Layer 11 of a small transformer language model trained on English Wikipedia (15 layers, counted from 0, width 128). Numbers have three digits each and are written without spaces.
Take only the direct path to the model's output, skipping the later layers: a vector added to the residual stream pushes a token's score in proportion to its dot product with that token's output vector.

Output vectors of the tokens that the questions are about. A number n stands for (n - 500) times 0.0045.
"apan": 386568500302430573514407475588442607392485479527425293448371604500433441530567516426447539442645434445417591411535508456557393471568411490552569411554405574454622560492478650459443371530214578562324572569397467435502539605562598520618629515418471510510549403556555553571648522410517385507518602520481567435490531352538522419547465607655572513458395590470474508581474444668705565488443
" these": 471528556548592580505518415507480569540401496525513257519377526536447544397474488478522536499493461529505538522451391482644410387433501577699526452444496469577596573521336629485491462584296531563453591525515601598587474510543484395529532500517477524402565465503621482373501546483555505421578507390453450531501518436521523536484508511444474440638492354491446467541474523521462579513519
"ays": 354583590402387655420585527450447568538535483348413414461492458502374453377513473495343531518567488568604632453509392649483378461571430692567563467523526336542563434417474536432543569516403513565343592465581518496593708584627517434571460615475447459547533421412497544459442488469570464487593447525574530624421578375520517389452548526533472511570367516624415579602366396611353622624350
"gether": 323757761360660656374344297759341756252311304421435020355455665661286688384494677385304644312675670380549792478449056579806308544640341723762527308368388330220918770244132704743395197218091824757159504828156895812575657607728626319725572722434075671273424223744656420432648708239612456132602592388411639494657719381504595377342336854638851487591111219532377760660180724773573616305355
"by": 549619458411573514437416400408573505577450419517588381456518546503496421470543578606385499471456529384517579419339424484519471443528539435603548533383498330478440654564499512439507495651490592517507573590512690498463520518599467496498480605493451483633569558563545603480548547526497584494507492559345524491487490609497477551442440572529547505478492465329338542568389591480307511349424
"==\n": 424463513566483488469532536478448408545499559457619504446493580523392429488406451457462539529564435504447516464542365552588441566535408432540536421458353448532472616313356590599517539491406522671475616642410635439507594643457551461595443636575581445409609502523564412488433413475525584457491561387565515494627489531577532367369376659605438599552506499581527532464345500544387438411504
"overnment": 183607597335501568346159466554401551504541527450322393468484582563422596315543616491557546426555704408573606433404437568628424593455400601659505430533364384537425536319307582604441323426440619721428559583448551585589490664582511451470572499336430638468570422612650498428564447363447413535605383446392545462667492380601652477504443671502643542451430555511370551591546654554564496467489
"ino": 458599583352481616570417450444513538482493522592503519460512583491426588551535557564471558459567529425509488427434491574532528464396436462443625342345454492500503513519517509554454425501397557459427538571487472510522652493503499525595547628600405589447568491473441444594487561519467544437564578531420510460423522371544458448528586625456557510441465459384426395523498457536492594491456
"ings": 490699396291421550393522400593468524593512438470565473448501596506400377404539440551310517449687547534593579634610387413476340451544400513578538370578489381509580540576475500550376446619503455672539533486488510531623367591525536464605505652616471449519454472517583324551514537482489515438619393503668551443544495344491423460470515547571542447517503492639520433478305521511489443615341
"inning": 396591649399492632281541356556414594481420385488591340508472574523506506383581555464407709347405481473525649634386516461592491477610423575474600422461532497456616389556529475503316248550382536600579541518520556685583458467421617514642425536525389556426274473574495528455506666585513476474529514454462665551501656574469609412427431637487566433552430500479488566622385393462511408428444
"ols": 534634474423518500479508500680328685441442564327372350452478495512540552386521549509541661529665547455749531526486483393532304425476398685671489570408498401519552518452410678570461483474386621497372514586565589502495648590500584447587645522377499549358419510674541421395392516490470390523608459522448500525449523431595524431444463547588512512424446476465510451448428463513491463399478
"gr": 552596594493597415507447484516461540552413502553513395433418440510529527426512596517619528479430463410622500554362403622530535541517448410651528620459611488465495482354302411642516482585538526628525593500465477630496580376521422473534530554476530506344517409408625358481467534462493424509569486514450426480502547475414512427509555536612596491569428495590411567572450564500518413419387
" whom": 243585477491588644576355530509509574345408521423390283458509514528440617412491456363500629441512544641432624438535363586674512622424430546575622455422384426521535518503370570498438539504302540562513558497402721675615603586420553506464574524484320494568456486479591517359518515360536374384640600514402674443479553570470509498377359546548663402615497411575549613482379563693384488509371
"#": 428536600568569577490440450482492645519387501501531443542397449533456497469449574564270598461559404457630651654383477495540342497428458532449588427480449411406697574381522432516531491513450493492450527635441589580527481483586434391559535541444496561471478470573439456525548569348477615370517524531530466539566564467513611410376402619461464575550442496561526438488388585543455511526528
":\n\n": 381549538532528532436457463464508555502422470551504380494584565515415454448445496424488449560508432498430495512459473493553452383510341490729577466471516481486538569523522595581548421488342439650433535582432605570611453664584544539620464445515492465440434435624419477502558506411559528529625534394462435545504544466510646540445514529596489540438515324640472453443516557527441514346441
"down": 421650595329532641393497415670491474598313411470517394413540526505525490373533521496446458329585429545524515612461318602579369576519428512493523551499459466369617625515535544581425395396452494444423532558507783462615615437531435420694439434337487527430567494520362519487430665586572453424553375435589516570465477596578552554448531567589595496546425505454462538478353558590436595431476
"val": 445549448386603373570408450471388464551469482647519470437390456513386539457566556478590545462463462484531580462513493693495471465575401560589466483470550538478575473444493587484438443434479670559461542506528667597472561493610584428602435498519347496520575396498487417480488576394528447534512376522466512475558582670534474513454398607378532534536455363602560497601541446539558435343367
"\n": 317485514577491416388562505401542462454507521566581569516518510498461442592548554605564483564609562552480502549527381521515468517490497413578551570545490534479475510491520412523551640443454391482443492532413526422518515749477452416566498441509561428555514356563574473496468465453274467561508519544592405542504528474529581564472574522559363547411518495557422467453490472470508426375498
"ition": 443583530422491524496633530532565575380401405372491482410608466518413550587620537498553540340504643475603408385359392507536360418435554532565460357382486406505539387469521592586626473590323499504371533523480642615538451569632552499556582541711359603524558373514496419483469504342439482554603398546594724411589570584435494271418486509433608567507393555644502602481453556488357471611348
" his": 446490513510611479372508447483537499413519408449551301490448457522512597442562518484533511472360492519464556509455438519617407568497482408634610430526454497484509487529512585541456535587391451522523487526511544607655538574505513483467569479600481597508490491446676485432453518373590405466704525397552443509527472490504535542510481486513466405523502359443512560423540411549457540469539
"ib": 497572491412460456544512460543524428507521533534561527469534416485390508327515449481595605535410496590499635332483527539492553377464438459570493482490504558505487559494419534535438497569456624473382474448474513522441516585508561525471533506539509492496528510520577478513488426586504471527429579571518491492651516447425517532551487574509458507427429577459519484501503548498359546494406
"án": 433522564370605557514447469571470499380516495472211364453386537500436599539429544514548545515499557428465630464387451543517462524474454449550502478423646412554586422499579581620442499513421614520399601537487610524587616529601587549566524709549501502466429487541502458446454487461515459334468568444629520511463597338464524473349594617627545488626426293321355477554440611519562481486440
" been": 508527599585574588501448445448502598525330449432481419465355522543458539530529535565491491461426536501560467479379391523595382500706417482498527531538517506564500475318337609527451496521346477570530450582489625607624583626504601419494480527508405535360468444512428362499568619473561462508621596362436486555487532364409594561372517537481626606667485446463368529574364496628482470501440

Output weights of attention head 0. The head adds the sum of these rows, row i times number i of z. A number n stands for (n - 500) times 0.0014.
o0: 440659421310744541556537735350339591598584709412204440526442452802354651305384507262665791499328455451412789471441507363584635414406539569323532475423305635688435467666319571458464388663478382397512574339626440414526464437359390745519503727552488504428360549602285402511387378489563592626559476546482642622579356358430621491403473362565849532570464569343383631746396678528491265653411
o1: 464511532436439400753504669718505444517401630544686434467372614489665644347378448459273524519527739596386485520341729560215681326424558488627591452514499478547487512665414460568567543599554412551376392470436589588411182271634363160330711501493603863794435451590391524517511572570537408637764279667441340741534405343546532532661246395581164563388509644459434385309593288329646567438552
o2: 511405570788488504455678562377580551768465296489415696489564421547670391587374408598551268372647469299265373406461686417487525494533336513354539715624420509449341516742347641532509472422528366408476490416735611377463417524381317602618427467610649379670536490430718576292399521699601426420452462739369514380616378717517461596335558548391386500488682473211620284467475422571921568450552
o3: 544618532662664499361448526490539661459566400387590812191504406540512380507500487421690628552332641457434312322480765600524536552496633345480694457735559720347483659462461484554442233388584459368545510366376472360516627549481591487602797546226526527546382252609760436563528411547382379330447472675578295535573520726625496636519379459433467585538412511198448449553571441415639449379277
o4: 538379525427508274505409397536443674538471461647497441637643515472477337652333308519572520558395475582541463442664548629531496555526531400813271424658504490464560404252367555720672425425435556485302534414379577489520483463437382504478422524591584500639331506572607444658656633468471414435584652437597501677433383466524592479498317482664408444452371475499418514431661665404608503504487
o5: 556154636703701657519597535673632485336625569661411326489602654108322418473389440372591513326377366462452553445172466524585669398754422497493453448563511589629471525487518547421447543584461478466438516364613487531500643585400673680607465460502585509570587506463553542382478511582699531389485495328413579220449708463463460691508426584449544627460513416513486503347536371526501535395409
o6: 346512367233640486440335262536529542410610384682481310220588540653361561226357598469568567277581566407305213536565549575495477498532636470577436513385391462580563239421547702736662556312480587463605543427352435573547414332604761702406409587291339461534375533746560617312515528556732560690572668559341550428543571535433483588321611504568523539450454585583504480620589600367678699417453
o7: 308735435235544433492336522748540586578578380491741452465664480491513604411524345414453641607397560375521579534617600440410771521671553401638475420566441496454326424509523560502437713331464583414470385534787460498387373460240430619400539664591394444601526523753541418639409558534447470379663377447495658256458618501579418364351580569417628806443431365495669389631215568228448630289628
o8: 476289432821384601559471291427579708677400539396496372693460423479532602538508352536609415380430446619506563573505337581631351449728705425639622541494517597437476708584502366394393602565558402566503504742408511628560358473524600497650306595553275600635322418769296336152526574704409337338436775401475450500465453484386453539449496367657354352738897391500616378451457359494392543578410
o9: 488600596475507560637579272622656601363488353550624523643407506878554498237466456730388608285640547368352351453522644706403591438491341496626421209391403593513487503537345422591677527632361393452502623540540511374756563416609402549371349484330516435906516571625332366534371358337405720455386486540423693452548402527475570538375622541431355464440653590621358426520586691283466672542406
o10: 384488549613454481544446404309458523521393351598553746644411275622656448350472492588627322510471429500576340342361447281679458577391605414318497510367563650424507632346536505351631393690594641543361728606679362309707396358505490500637413387477438621400585379572589511569648527678540482702429669490444305621547627645444516472207461622547601484305643512408481277627540470483404612476642
o11: 557433573516659408421448375581499642685414657578504524614552611592649490540254474671430522440106400584363374368700501600412536519502609346515493430570400380506338398488457574335602421468131519686543666598682585473604543323439458482609456784498381520428430600334598505604440394480359530316442614359543530311736555796562431530580492489348586588759503332392285574579553518582423451350574
o12: 698592384445496602633625548382450488514476479640569518437527578709429466506537575247612539791461241335534571510328440406580613392647418541362310590271725673411672609497469444447361590568649522356451600481415561706528582387585324467465488503438411501501387614469399599313639420554332539600531374592506354568526679513668389509201563178339481488819429396489608430593360527497785276456587
o13: 622527466354627286655391353475501377769676533408464402434590460590488642457523578532378512399503506486343385520567399446460525548491554560505533590425488535498463593554490428479505490356433390427542432491545401666621585600536492466514271398424555564602471489595295586523555630628472647354445409557468478354542484680606541565446414414346472403511368677629559630551493513313626545481614
o14: 392820557655435592482510401626535374456736444384382641412694533549530573584559630489445537425308262350498521494521549482523350484559289480287246326467606511430369462441731377603504504708355489479625374540569335469408606507345683427537361396521451541554536582333379398399547413553514470502564432459537575605525699511510594652617506692614337288657460561491595342576667520327606546605481
o15: 711429762418200364451491530505588463602566352486623678363480524468567314390731598751521323523642371512658567379524518450564315623503610427607641410508337499265442678598737552572549402588529362521308751508543520452203416786420385450561525544633666429441424582492290428567634517519619471368634386431603485508508266280604590507337542298542473659346587323635240426431465384785574567533364
o16: 518500453335516436464501436503384444424709633327426557420519401745486384648650730467501347402616481380646742453463418343435707358445775592514501366511506329455315471462403632649532593600483498335668641566698575364296453705504592347408394537295555585625682413691446491668557482406391413400660545524485503611471560690517563462547423675444320494441204582370401509611434573389719300574295
o17: 680473559555529340583585434481304458742483396303309558614544563499545476584313400092656693474516529461419532546414420142501434323520432324574591372493419371363630490738545632527698304582528612498553633524450570391734549676491431538609600325548614552496579344619418459653466426305505428519591478474576395492527569467284534388294421321499478638529639652491523564473504549691627508625436
o18: 519575576456510661429455481601450469503585632356527482594410343646444546777638503390511294559504223481450348458447649518537404445401574626649511625403385407633563598498550472610366285555353623405693449388562419521708358712467605469490554501784519570518533552585433393253516500435555409646444514410538476655506562540490354429607737378370377681542499354408500573297522463388482507362482
o19: 399536359969522498575500467472658709528399499408719497593654455512696483607494395441593536650535633548475493354453463442523366480327410418613466464427743385440362396453529355244746382613491296446391425458463780294479544639617501547410452651505508240558434395264548613324577492727417400294569315383721625556712121570704439543676474086300621436470475508561511601557713672638328368688510
o20: 317520404361507417666652514418610386482211356582396484517436451313550381678410515520444647587362426732396385451571428683564574713475430401384657524627416591611512377372464454497679528548552814601353622605638529482535448610315721639395662639210450294640389540614511429566415418490546647432453596545444542487544686673579608484308747661474437503637350444116516443364469429496396457211602
o21: 370639684535338345511339710399421384530551349407433530498724519408313491449421544512446401545561555473496505470515300722474449447556484756590354422476454697749445378534313417489544492388493692499465737455323532371456497264584412402494670519503512405430667575524609607407442497633486449365376522471470495589411615586591672861543581582417445653606559446315521504433607470503539609434368
o22: 577256586485782552507405556416370679498511445273505671634561613391532361667577607553416368544403376566591522638490394413460358549830513621403581411577599484520478371549573538465240267406431308537386236820344608611698458525418717461600445629557565544719382577433418669560327444482477599551294520529133594545442644505389500658261628513528410365498713540615517596244453364232608571451496
o23: 815621432474697786649418429346406329396524223618471305539676517667631538637426410351556699664417580554591365708416536255490603427566262382497537471539379367524474405568493600382571394569440644391545519347480488493638523419407465151470504356322582519452691776323576309613552672524563485401535528567631565563495525517476690440458300440563578616566476545283471567585430583319433500421499
o24: 624466701562644409700484518758521483629615580383500573352636621433459466688290556540515386590334456784472295610488666267528701498407311474470459600369328743204511622667326555426419501455410561510465472335344384382314413594405514663555621523582437593337447332529673561386733454414416692364609607275577591427262523442492475556244570473633415543451517453789476554465387501507613342583619
o25: 529073445714634360444480536607376407352650517544447449462687606505511570451579389597645430491386781464453545529526504854555347724532621586348479598568525474555372616530444577587525526449691566599572454367515620276595513479456395574387211469514340533466490397376543486474583255558543402555488567587635390530627405581468523504473374385518355520602814476607557418442420255491468263460487
o26: 496364282544410544753285492305486591651333518508705628688703765453453228569457540648458407347592400703614428584297706428240729507485489649533418442555420396680624807522542356551611510559265246289380507377574629446417463660649372465608509444483363367579602442377656382636640569464410595606537639332571454559600522345680367310552597323412493525389602382289485361502632379483525475608585
o27: 402399490613506641357600304376432610555488481557588576301500537630608504609449571628456446453473539604426790473477415263431666427630558390659484659597338573373554399522480699375459442400569404501467582546273354466658399418540499610659521597638804276561604513372678457341369373629416603250585493580568313585354382534458326545569463585526522415433459516505414574463655568469366529608481
o28: 420348508405772332479454716459420433598543399395426510618359453441471520456539533358565476430500572625409500463403502242482369561426550552372453619446113439580622373513767550504372544404629625494389605440472466475699428475532623558692521498687581588426435654596544458354462524564589616523267483486409580245667379601261346561623611613492628487290480612527712688423415549522633499394612
o29: 514566291609448324497287565469516374456573551504614402421614434533481424572411552327447293447523381519483481740295492635514605487572557530570537399358519515450414525652331401675336561508574423457560504717446390499574476511394211350650426658512411562513481472672655616498477401762610659314328443485550523442633582574511499642312374887370387433666520676476502490663349489678385444593581
o30: 370348612405510337285616422612550524515649418536521529406360534453444508522496634376706551530482459622586512502563434474457405595495612417403714267575776324400548718489413534429643656626437498551365496393590535401415270566369618448354616676534451537585545374666565716446548474572491394419380538706503557770486497334394222304507551645615550304456497268536464538475505559555428545446582
o31: 527559322345499425568510584635429326321596532647378346449527602447459516261520612711520377661231542424448561553558534602692661562507515388414587398541385384460635498330610557548398452625483595415514544396650422693380428645498730547542540466685587565567426410690622561385527646405518538477521374553312417364395545448676549450503365375450444562516413474538461672351475427315462639527472
o32: 517345443518418116362593513621482111547521596570690727557408556559488401460596643365424461548649504325418283418377428587427372307478753570392487469524216550614521548542424397434357554615381293569315470360646540614562457555642334267557348586563401383735629491560581669593392457508398328719631467479538462546406430558300821501383485623695347723595556444488490644522730636554514644686453
o33: 338476593676542392492317321424195274495486263603353573846478392450472475470539675639371437536299494605437667303543773519302357529500657497549542609409624523398545476423426604475556484445606365302558602419392589618816539485559505723541523476385696403523301479634472501494399649351318411555412405430564393370616590394381491518555737632568563427472638452439527579544646582675458440760412
o34: 498405542401469436424639414302577550671486433443511455438428742430570450421600302554507450430361567599410458351477479541466333591561694436595650392466481599537527526339617538529572398686483332564463574504324506530577576584479558521276404529406709724381476394382324591539528434642373385433341375601381563373734579715633528545476529727591510545459292451482587575278464557475518589616670
o35: 604227455882684617434577395681302639400735533343541633519543588309655598415436569261545348279551694503501613534451421482659493555444432571340458422584797302541471604483538489501626520611739372367427414469362543534485592431465416504667547538546654469441416511336697438353580623307393531412461417671522417453480411576536588582658662259576576534410610423440424491421469406351555405289475
o36: 571545467178503351563602588608517598494387541506576555616446547205367487322399704616471518572446436375433633715707699495592573627454541634443537482508420515499492542599621382498484560424506520607476503453264382436506455462493363292665313467359374456556542570477443646562458485319712817522740602555360515652602420438533554362662454546414363182498384389478580345600732499543537474436302
o37: 489618545463672492383568555226556382583435474500364458401474503504508684551569451422375407520404427414558353442700609551566357567349313333501499415469457535682546281476336366553516468667538486671584574544476462492392574415455291567635669639562648545648813548597566522407345554429591333364463509576474588638485610482535304672331284508532437443418673425633372596517476619398881463414518
o38: 500558441216470191650273570445554364349288536329535577429482483563593563498598525557561399281332549331726463379515607373461372331658554407597414609585595554659543400542471439494407569637686517551649422300495552618433556360666491524506600549456587583552473539489373484445536597486534487490413475482691328395644683602594505407380453518385635628621568716443330647461385573467479443493612
o39: 405571498255480431614450460596379711462316752548280560513352563381427621471572415425484763370575571515393462327642483542347692677414352441577549634363438286441282637589594611582401642430319507511531519380315511440368433459569522682387474480542336502491706552540488750460490406550299597613295706651584586527351519361651441572607505886385361678537225551602365602589550461606481529571333
o40: 640294506414593544520404413453386508928479437396646571385571561459533371614434519547348629692746349446701456585511720490532558429526616582248421567544555440324797564544650465444496483432487575391550409351470507420369491415270494581525366578253635388356579282545639319571503566534237771402363408425357666510452688477416641359466281376288545299796577600366323784711558660414455697613606
o41: 411562406524506582508378465449703565573498517638433420465483587376359427545641470469777384547565607396279689523557531497551538621671541705333589740317468430535525661506436436459492454641518439539470456652246439489497464583531576581452455434366488300666509520607306749420366720755476679645421797453409622453599544435539341491367348579347376435515523804439332431422102416402505316465410
o42: 376378556669416391590504438541509672376535509544419565549582485322454480593591557575379361655593437488455462390477582482476459363473317470700462398497357395626482595276394739384492420379763258598453681734445603512647635475284457748597570544431390469585554574562371566674525431789522553563577716343521645508326667578484392552342480162619403329431592252149468457880370498389612389637589
o43: 445618436302672586352389396696345532380429449616632518502657454452537548562384619622606447591418691487657448770640626520679518698724436650518376613488346408435479558445586491438581615377446554456533588446531387311606453453479427405404594419378443298478530408536328392582461320423509478663604519691422357472615527651313380624537517497623673582466355489486594227542475481231472397515484
o44: 352538436613479434525586548577498372535446437368415431547407317357519523292377674894456534492390702539274446651561230453659619473722537616513629480459467497305690476531388441506376427556675361558668701680650643520395508558591294531472636523539629423669321458387409534398620369709634231232513321591317456371419335745616564438285594647397405460666549517537326573467593602574578557542353
o45: 544682422457498390458658619420418434470574581224557397365536528394395485566683466537675491569464588579496516405635591449647638591507498337547380373448322484493491478450538393577393471566745377512583489602469528436411467572406384401560533544470653546438445540398383459430475589403504402528424553563442507582510499524483464582375544735519714404427431347323715678648571568371503640382450
o46: 386225467748308309240524383468556437385452305598434598514672506584573429443590397573391583583426593559288636639656614435545293596655276425595583757689647737470443444478592713510608605650540629454605378466369551564662521430686416428597364337347501410618674534520547423506363471453635622516515327311447727491520223474576431338598429056352668256724643562447475471529487553442485463477541
o47: 489684513609446552400566225671445296689450444566307462139467595589484393352739561461470223520461519351714721696698671390522741477456416524508558496486497358334613568387532519604524385499529470576503352557338415556386490569555319553298511730690650655662471590435454419184553584593466662374511537437215426486469378618706610288245478570514679610600379740540438515530487345482259591696420
o48: 443410733756679493495458474696640578498556682569528511333575908300637383336303412774549495677681550500457508419426501604575555647653332540624680456569351520511346451776307433566686464621465373370459530544390529491408232408388431376420668448530472288634547531395343552635455418430563475412421521481641718480592306785460541627229505564419211349298380542555359317577196388428635442427796
o49: 533463624558453406476514548618559275571574460526287563672460414445467615336351470586447534288443480428667506634419359688520585464480416643570361600435399528624342389490483492582524368503526524542539475385451461498515462540689635598620623376485648418369505461528518473373561416395362542431538542467565447450630218518637634647454580633410428544578445485426354575588459605466683677385484
o50: 526585751625357333350401332470436523607379589369576444440515442769547534629349661675655515458447504486427671465595574589461565346366385554202630458473591308385402587447442494513554492668597634458473499526760523578537506656546437380507464385525449572484519370408413359487513354520548394534598558819357654206394353458420494619548659459518409624512647555495602557571462521250258587444558
o51: 436675453305585716722582539258524522363662349683263516383400502595505593526428401608609620638413446355205510478540570740725353485208589455345712475588280766494618205377401776531271578489475744393473431615372458419241633505441682760532430540594436249489394669300514619665315469481491518396652631474545669428504242514441194457490448637608575471489509345481470587421593680531654451559579
o52: 429695593438578617673612379268362602587525443672370582298420622687603416614313585279564455393478541510526541397485689634519282555470480427508349339454495460429483481538615569580580419507521506323451605681703312451667554481459356572450520462671535494548696638348582551468492514462547617522318423771609233495424517572263563596305371550423435451475487359159303419561444619650377677743601
o53: 416525591684459649602534617577475575723386614510457766357522535553568447538392653541396591397611288445467505438543560437487586342483703471452477485755619492575466437529460616697468517504507401482519458559323629468712465511509574402561452455414632650302508364371726374244476657626527567502420434609558526195541502144679318306584528536593361549335513443433382428331671379549372498662159
o54: 472661366252501616619452558436352537659626464443588625769696256423467586676460558602525441532302476495595581497413485588307425303550606393538518773476658680864438404588567576619436480429554602542393640401566565627525634596521338592417618542393676374347485621438267408647529551574435429521623524552477541490237475432504435464708447569496423472340607539328333153580489357379420401253324
o55: 480430484442292539501493871476616280225463614527462362535484286507585744746568387427609761533193288622457522494622366599205356517598572571531400463488302438696479440490271763497400596567565684475597443481765462460545455405635594207618375571324414338514484610659516474414613825554400626472532446454538596366501732667490425301618299307736504624571394488468603571210420598513449416484567
o56: 379428299475551199589522596376503483479515564614664561728484652318439321446473539370807509374649245395585608462463435601757546524517417494483441458409655599494544700466360531553426684646498643350398570510475490426546500351430334563477606445583466292855422559725439448460487380375461436493629452426539555515336425550499442658518682438361376508409594463508591457445691565521349458575570
o57: 387585715522556445457302454328752552433572538483476468548484420466493646507564478505425541358611417531405550613480649421322679660557456211410649497674654398383598418517573308399441460523609444466609438474571557537434473380581581492534434561565642662652628391259315427570527579354452442577424525287452452246271385558529272552672499636446796545618523502508354560370491488569387528638702
o58: 417684228309736409251336516541496594542587652536629297468713552511308290455467598626369506422332503552683778648582419553605436469426409508386637533198524496586581530393337446456488477452770379410514523638545553433561857473507503369596646548522467518496293432485625551444505397460539498641390420427660455339451511566468639516432481530512386392478595698322461557553520384613404673356652
o59: 541766536633562461772563325580447172656645331597717663579373501599459589323647306372508490364407277566693685507607294531225381543603609269531587560311625230667657430561587260187505663585387321413671452365505532567227290664599386545251810477652431592517613346584584509394284537800484702351448382836438615548446401625542362503682448399604608483510359426520487442670410557572349608310293
o60: 546477428555768302499501761412588217516499345488485454759457314396848557748335331560624403472407421543550508642495588305390545504597514393330473529550405654328605752487525336471468619690457552523541395535345552430444538562619565447482310546486281431724578605704276468378437476608406468584434556576541505538572444406342397503484475330541656642325524531518322511532481631532456495709494
o61: 608559574365689499601529554509375476295502631449438318621575462812270486506358394501341505126721518572582295379445599458620417503480360428443437590283609285415689449429811376503559361519542773739449680542426438499640446558679438452767441474713346571656356543443531529508357431398440628264451534582287581577612458808489632635455463310428279606533563604378675540459356542661541340549357
o62: 457669536484276540539520351741292451504470454617635436498408595369730629569620503460632738487384318602282645362474516432557610551714434473505467541436441638735373465553384505333427371336441664467431537547301491269484486586434392179558554575473584299555628619552428656506267612509478708688239565563541582356441630325472414458471433483405433634346619505659387286675727528485500623656502
o63: 393575303555629593449678633564640555318618518451398639495701417670450576436387512407435369609381523650452449525606374665341500426589368508434440485500499669379508419348428458565409552618518416205461360535385489711494494531585516592501543751588594579541406610457425607563575415266445452388522644768465491597587470450469349514406410619655505524627380308341485550363430428252439451756700

Each question shows a token from some text and the vector z that the head gathered there. A number n stands for (n - 500) times 0.0072.

"5": 573431477257522567299749619415544539499662460789696591523590309602638449639509460586519572500637602504426681414449509356580437576455501359748766483539550393459319375366521516562613612417437323
Pushed up most: "ings"

" Photo": 623497396366436505526629472591419536495447456690607641578420498402436622366426609317529465438525570555422505490587621624508450594469473446625497420488547505551470508551574548510634466471522408
Pushed up most: "ition"

" role": 573326541445448589413558346561593598515374474635512494532260515556388646405506466429527464519628759630505643510531312511392460600436416549560319470576634545555359502539521550542574418664499427
Which of these tokens does it push down most? "ings"

" N": 483237684548514532520266610523543355521363427657476581562482383595541699740557467550454498545600577560374631613551321492660614332562595432640269477551568430424404631477609364592527470713323308
Which two tokens does it push up most, strongest first? "\n", ":\n\n"

" they": 571435520411467466490474571540542558466489412576530416589400444553367483424494583452460431513588579532519521506512481617428486539446500558472448443589551419511469566536537510696702544662444363
Which three tokens does it push up most, strongest first? "by", "ays", "val"

"im": 600552483557371513505608470532561451648350543408345459587403553659555549545562502313480471566455479463357424493664419452378472422421323431359384435569512439408469494517428538439677515503563533
Which of these tokens does it push down most? "down"

"d": 436413464501509582572548497540462654613487451487426638531425509483527576527550499436460506518466401462299641428487357528476518594492527496474477527542585410476501445485533563571631549572572524
Which of these tokens does it push down most? "overnment"

"ever": 641272476499485640388272503456527556639350511400523670429501481278552590613628420530349539465447643428405625650463575394456520538566542503684364564468499362597511569558522496593519692566519459
Pushed up most: " been"

" |": 613398382474388568640747428572568555508523573542546697489457568518441601383423526321491463549571422435488414573585528510567448546524559557523563471515552358591346407512545573632682601597511480
Which two tokens does it push up most, strongest first? "gether", "by"

"h": 344437623606399509531518466596584530500365454453460499525483592626569494534540541414503374422538649573344485390643497498477565456428424464427348476497441307392448377555414486410597422541529488
Which two tokens does it push up most, strongest first? "\n", "val"

" Upload": 638595301436427558366750447643484546443545368646587606641424359568338661400298665483607624421656661549478553514446546486365407456570437441720397448492539424467398459432459477596699487498544308
Which of these tokens does it push down most? "án"

" a": 677476454483472407461524481524557550428481457657584505591321428524399493469505562539554462561673649629579426519502490520549444539540530548465486442523545435520433511620560543761626429607481414
Pushed up most: "overnment"

"ak": 517427496443646558450642468455490553453427434687374489318474545569507443590548281401472536516441717463534393395521316457480406567443433507534425489451520478403471667460465459349459514423595450
Which two tokens does it push up most, strongest first? "==\n", ":\n\n"

"1": 632298356462389424530294720590392728432355437550426601537421543372664529514440476268345276431698572412310571345416577589580401695560549489584884342560581328604670521479278657454560363244504357
Pushed up most: " been"

"ra": 512406504493415518454590445564475560435518480496454571487374626507369546445430526463500381474500705643522270629669408611377455621461464584470331525436443593429435660513482534522482617480591364
Which two tokens does it push up most, strongest first? "apan", "ino"

"9": 581281513511356557570233789718583687407262365502400465584117441425875418494512228326418498544698666390377436164607492461344401742624621468455685585532538501618331368236296507533582394409265439
Which of these tokens does it push down most? "ib"

"an": 571367496729513394394515466410430353433424636784277519411455589535507567687434257517431342617361578508398493324563555493296540677332462455479465450529474392458385478573414510520624507349471328
Pushed up most: " been"

"0": 669440510360535489730595269685503592598598554437463567642147746527077933393384552244557330359778430522252255745584469687369431471601474561658243314624603455416331570892542538461692555420503163
Pushed up most: "val"

" sever": 603442452517449412556605422459465626491617417428555402524429449650461570449514472335577544517517542479483448500482502521461432409445551623375454322504511474541427516551486473678741486543499449
Pushed up most: "gether"

"ro": 460272484360330545284354656548499706456461643555281544371602475592613526588546422558424556391358633523300831456485387489528593754445521259801676488508452274690523331694447549461376719562581232
Pushed up most: " been"

"ity": 596392470611483448444504422551470419472403610671347515438416545540421530550453368458456427610426600479436455431577505512386479574406465485519509457506490504492424493547450478547577541424513395
Which of these tokens does it push down most? "#"

"==": 775441401467355508498610534559552564644423435566478592600353266347497688418344387457494504480494452313200560431448464377398464600566376411520578490604570378530523589485707527528486341459546212
Pushed up most: "ols"

" ===\n\n": 600195267487462511452622332567577560469428416676777524537370559513652581425284507518428523543549672527498514478600404640566445637482363598519527522619528548524424436464569482473552501446562458
Which of these tokens does it push down most? " his"

" sc": 463517403441578599472523460554556637518548468483457558489604414656508562590384568465487537565434432338294551550467436538522513467375600451514371520557520379573539490525512453551685484577611424
Pushed up most: " these"

" ": 616424357417403579453525408573321599514571708661542512526553497491475494504545626542503418483593553560306440506523401620511400664555526566553536531499572503533424525520462689636571576504508443
Which two tokens does it push up most, strongest first? "ays", "ino"

" Ah": 548462475365494471447530390576327484439350463471327567439468587635292413451488378339579434565440698677397313429575475588310464595426438527536374577560587617408321585597485499466607483404572393
Pushed up most: " whom"

"end": 623462560434476494356485454669356578469438437713426474676485392555310467440688628462368447473559615634442678507528367526499521572527485526635341488642638308328384515468565542637726557658377211
Pushed up most: "\n"

" T": 486417585408480559596548598528480603391405422583448546547343381478470531563589569509513428496515593378471587541480321545569498501633483395679445634538595454526473526489569452544561538616547300
Which of these tokens does it push down most? "án"

"o": 678267349485681560637505274580564619627397445438472503580256560449373602558276546620521345561412408534455456488512481588349316661277492465310300310356458733696642532287327412636301643525358483
Which two tokens does it push up most, strongest first? "gether", "án"

"ad": 608473635471447477389488626553516516424444436684424549613408380495466576460537580600469443495664683630408570499602333520524538651608548524676321584577598449422428584607633586640601542662450430
Pushed up most: "\n"

" E": 527403427501471533534547477542374521485445572444337457518468682541375520499516371418560426535516612519414377458633445585399506530451431548560429480508472489405442586529413468478525445383518390
Pushed up most: " whom"

"M": 527384352407406546404520585722650522473491419683661621468535463476605619777578406515502687563390516601424370387401447237561209478582545224522381436468699263455565416433621509486504543836539516
Pushed up most: "#"

"2": 505453484256549575310779598407593553488675457829720590507644272579661437623486472587515569492631615495449697395424530328574437579467513368757824468532476406485324339365532492533604632379424324
Which two tokens does it push up most, strongest first? "ings", "by"

" R": 596415456510492501476608321608517503551453545575460557497447566587450530535383495495474423560517491555498501534567423483473472520462539428456394541590494522545344592391556474639586598441548361
Pushed up most: "ino"

"y": 457476406447491590415662492569628494399413552617442503372540531552595445440439407544507391624421552570565469448467417529468434513461629456553364446558477496357452536500488455447607504473494497
Which two tokens does it push up most, strongest first? "ays", "\n"

"ke": 510378288460531480285625418505474467530285620573626452419511683509502602331547485430493434450498583650530544421483474451423444439366558547558522316531691320547496646465484352800562765624374539
Which of these tokens does it push down most? "apan"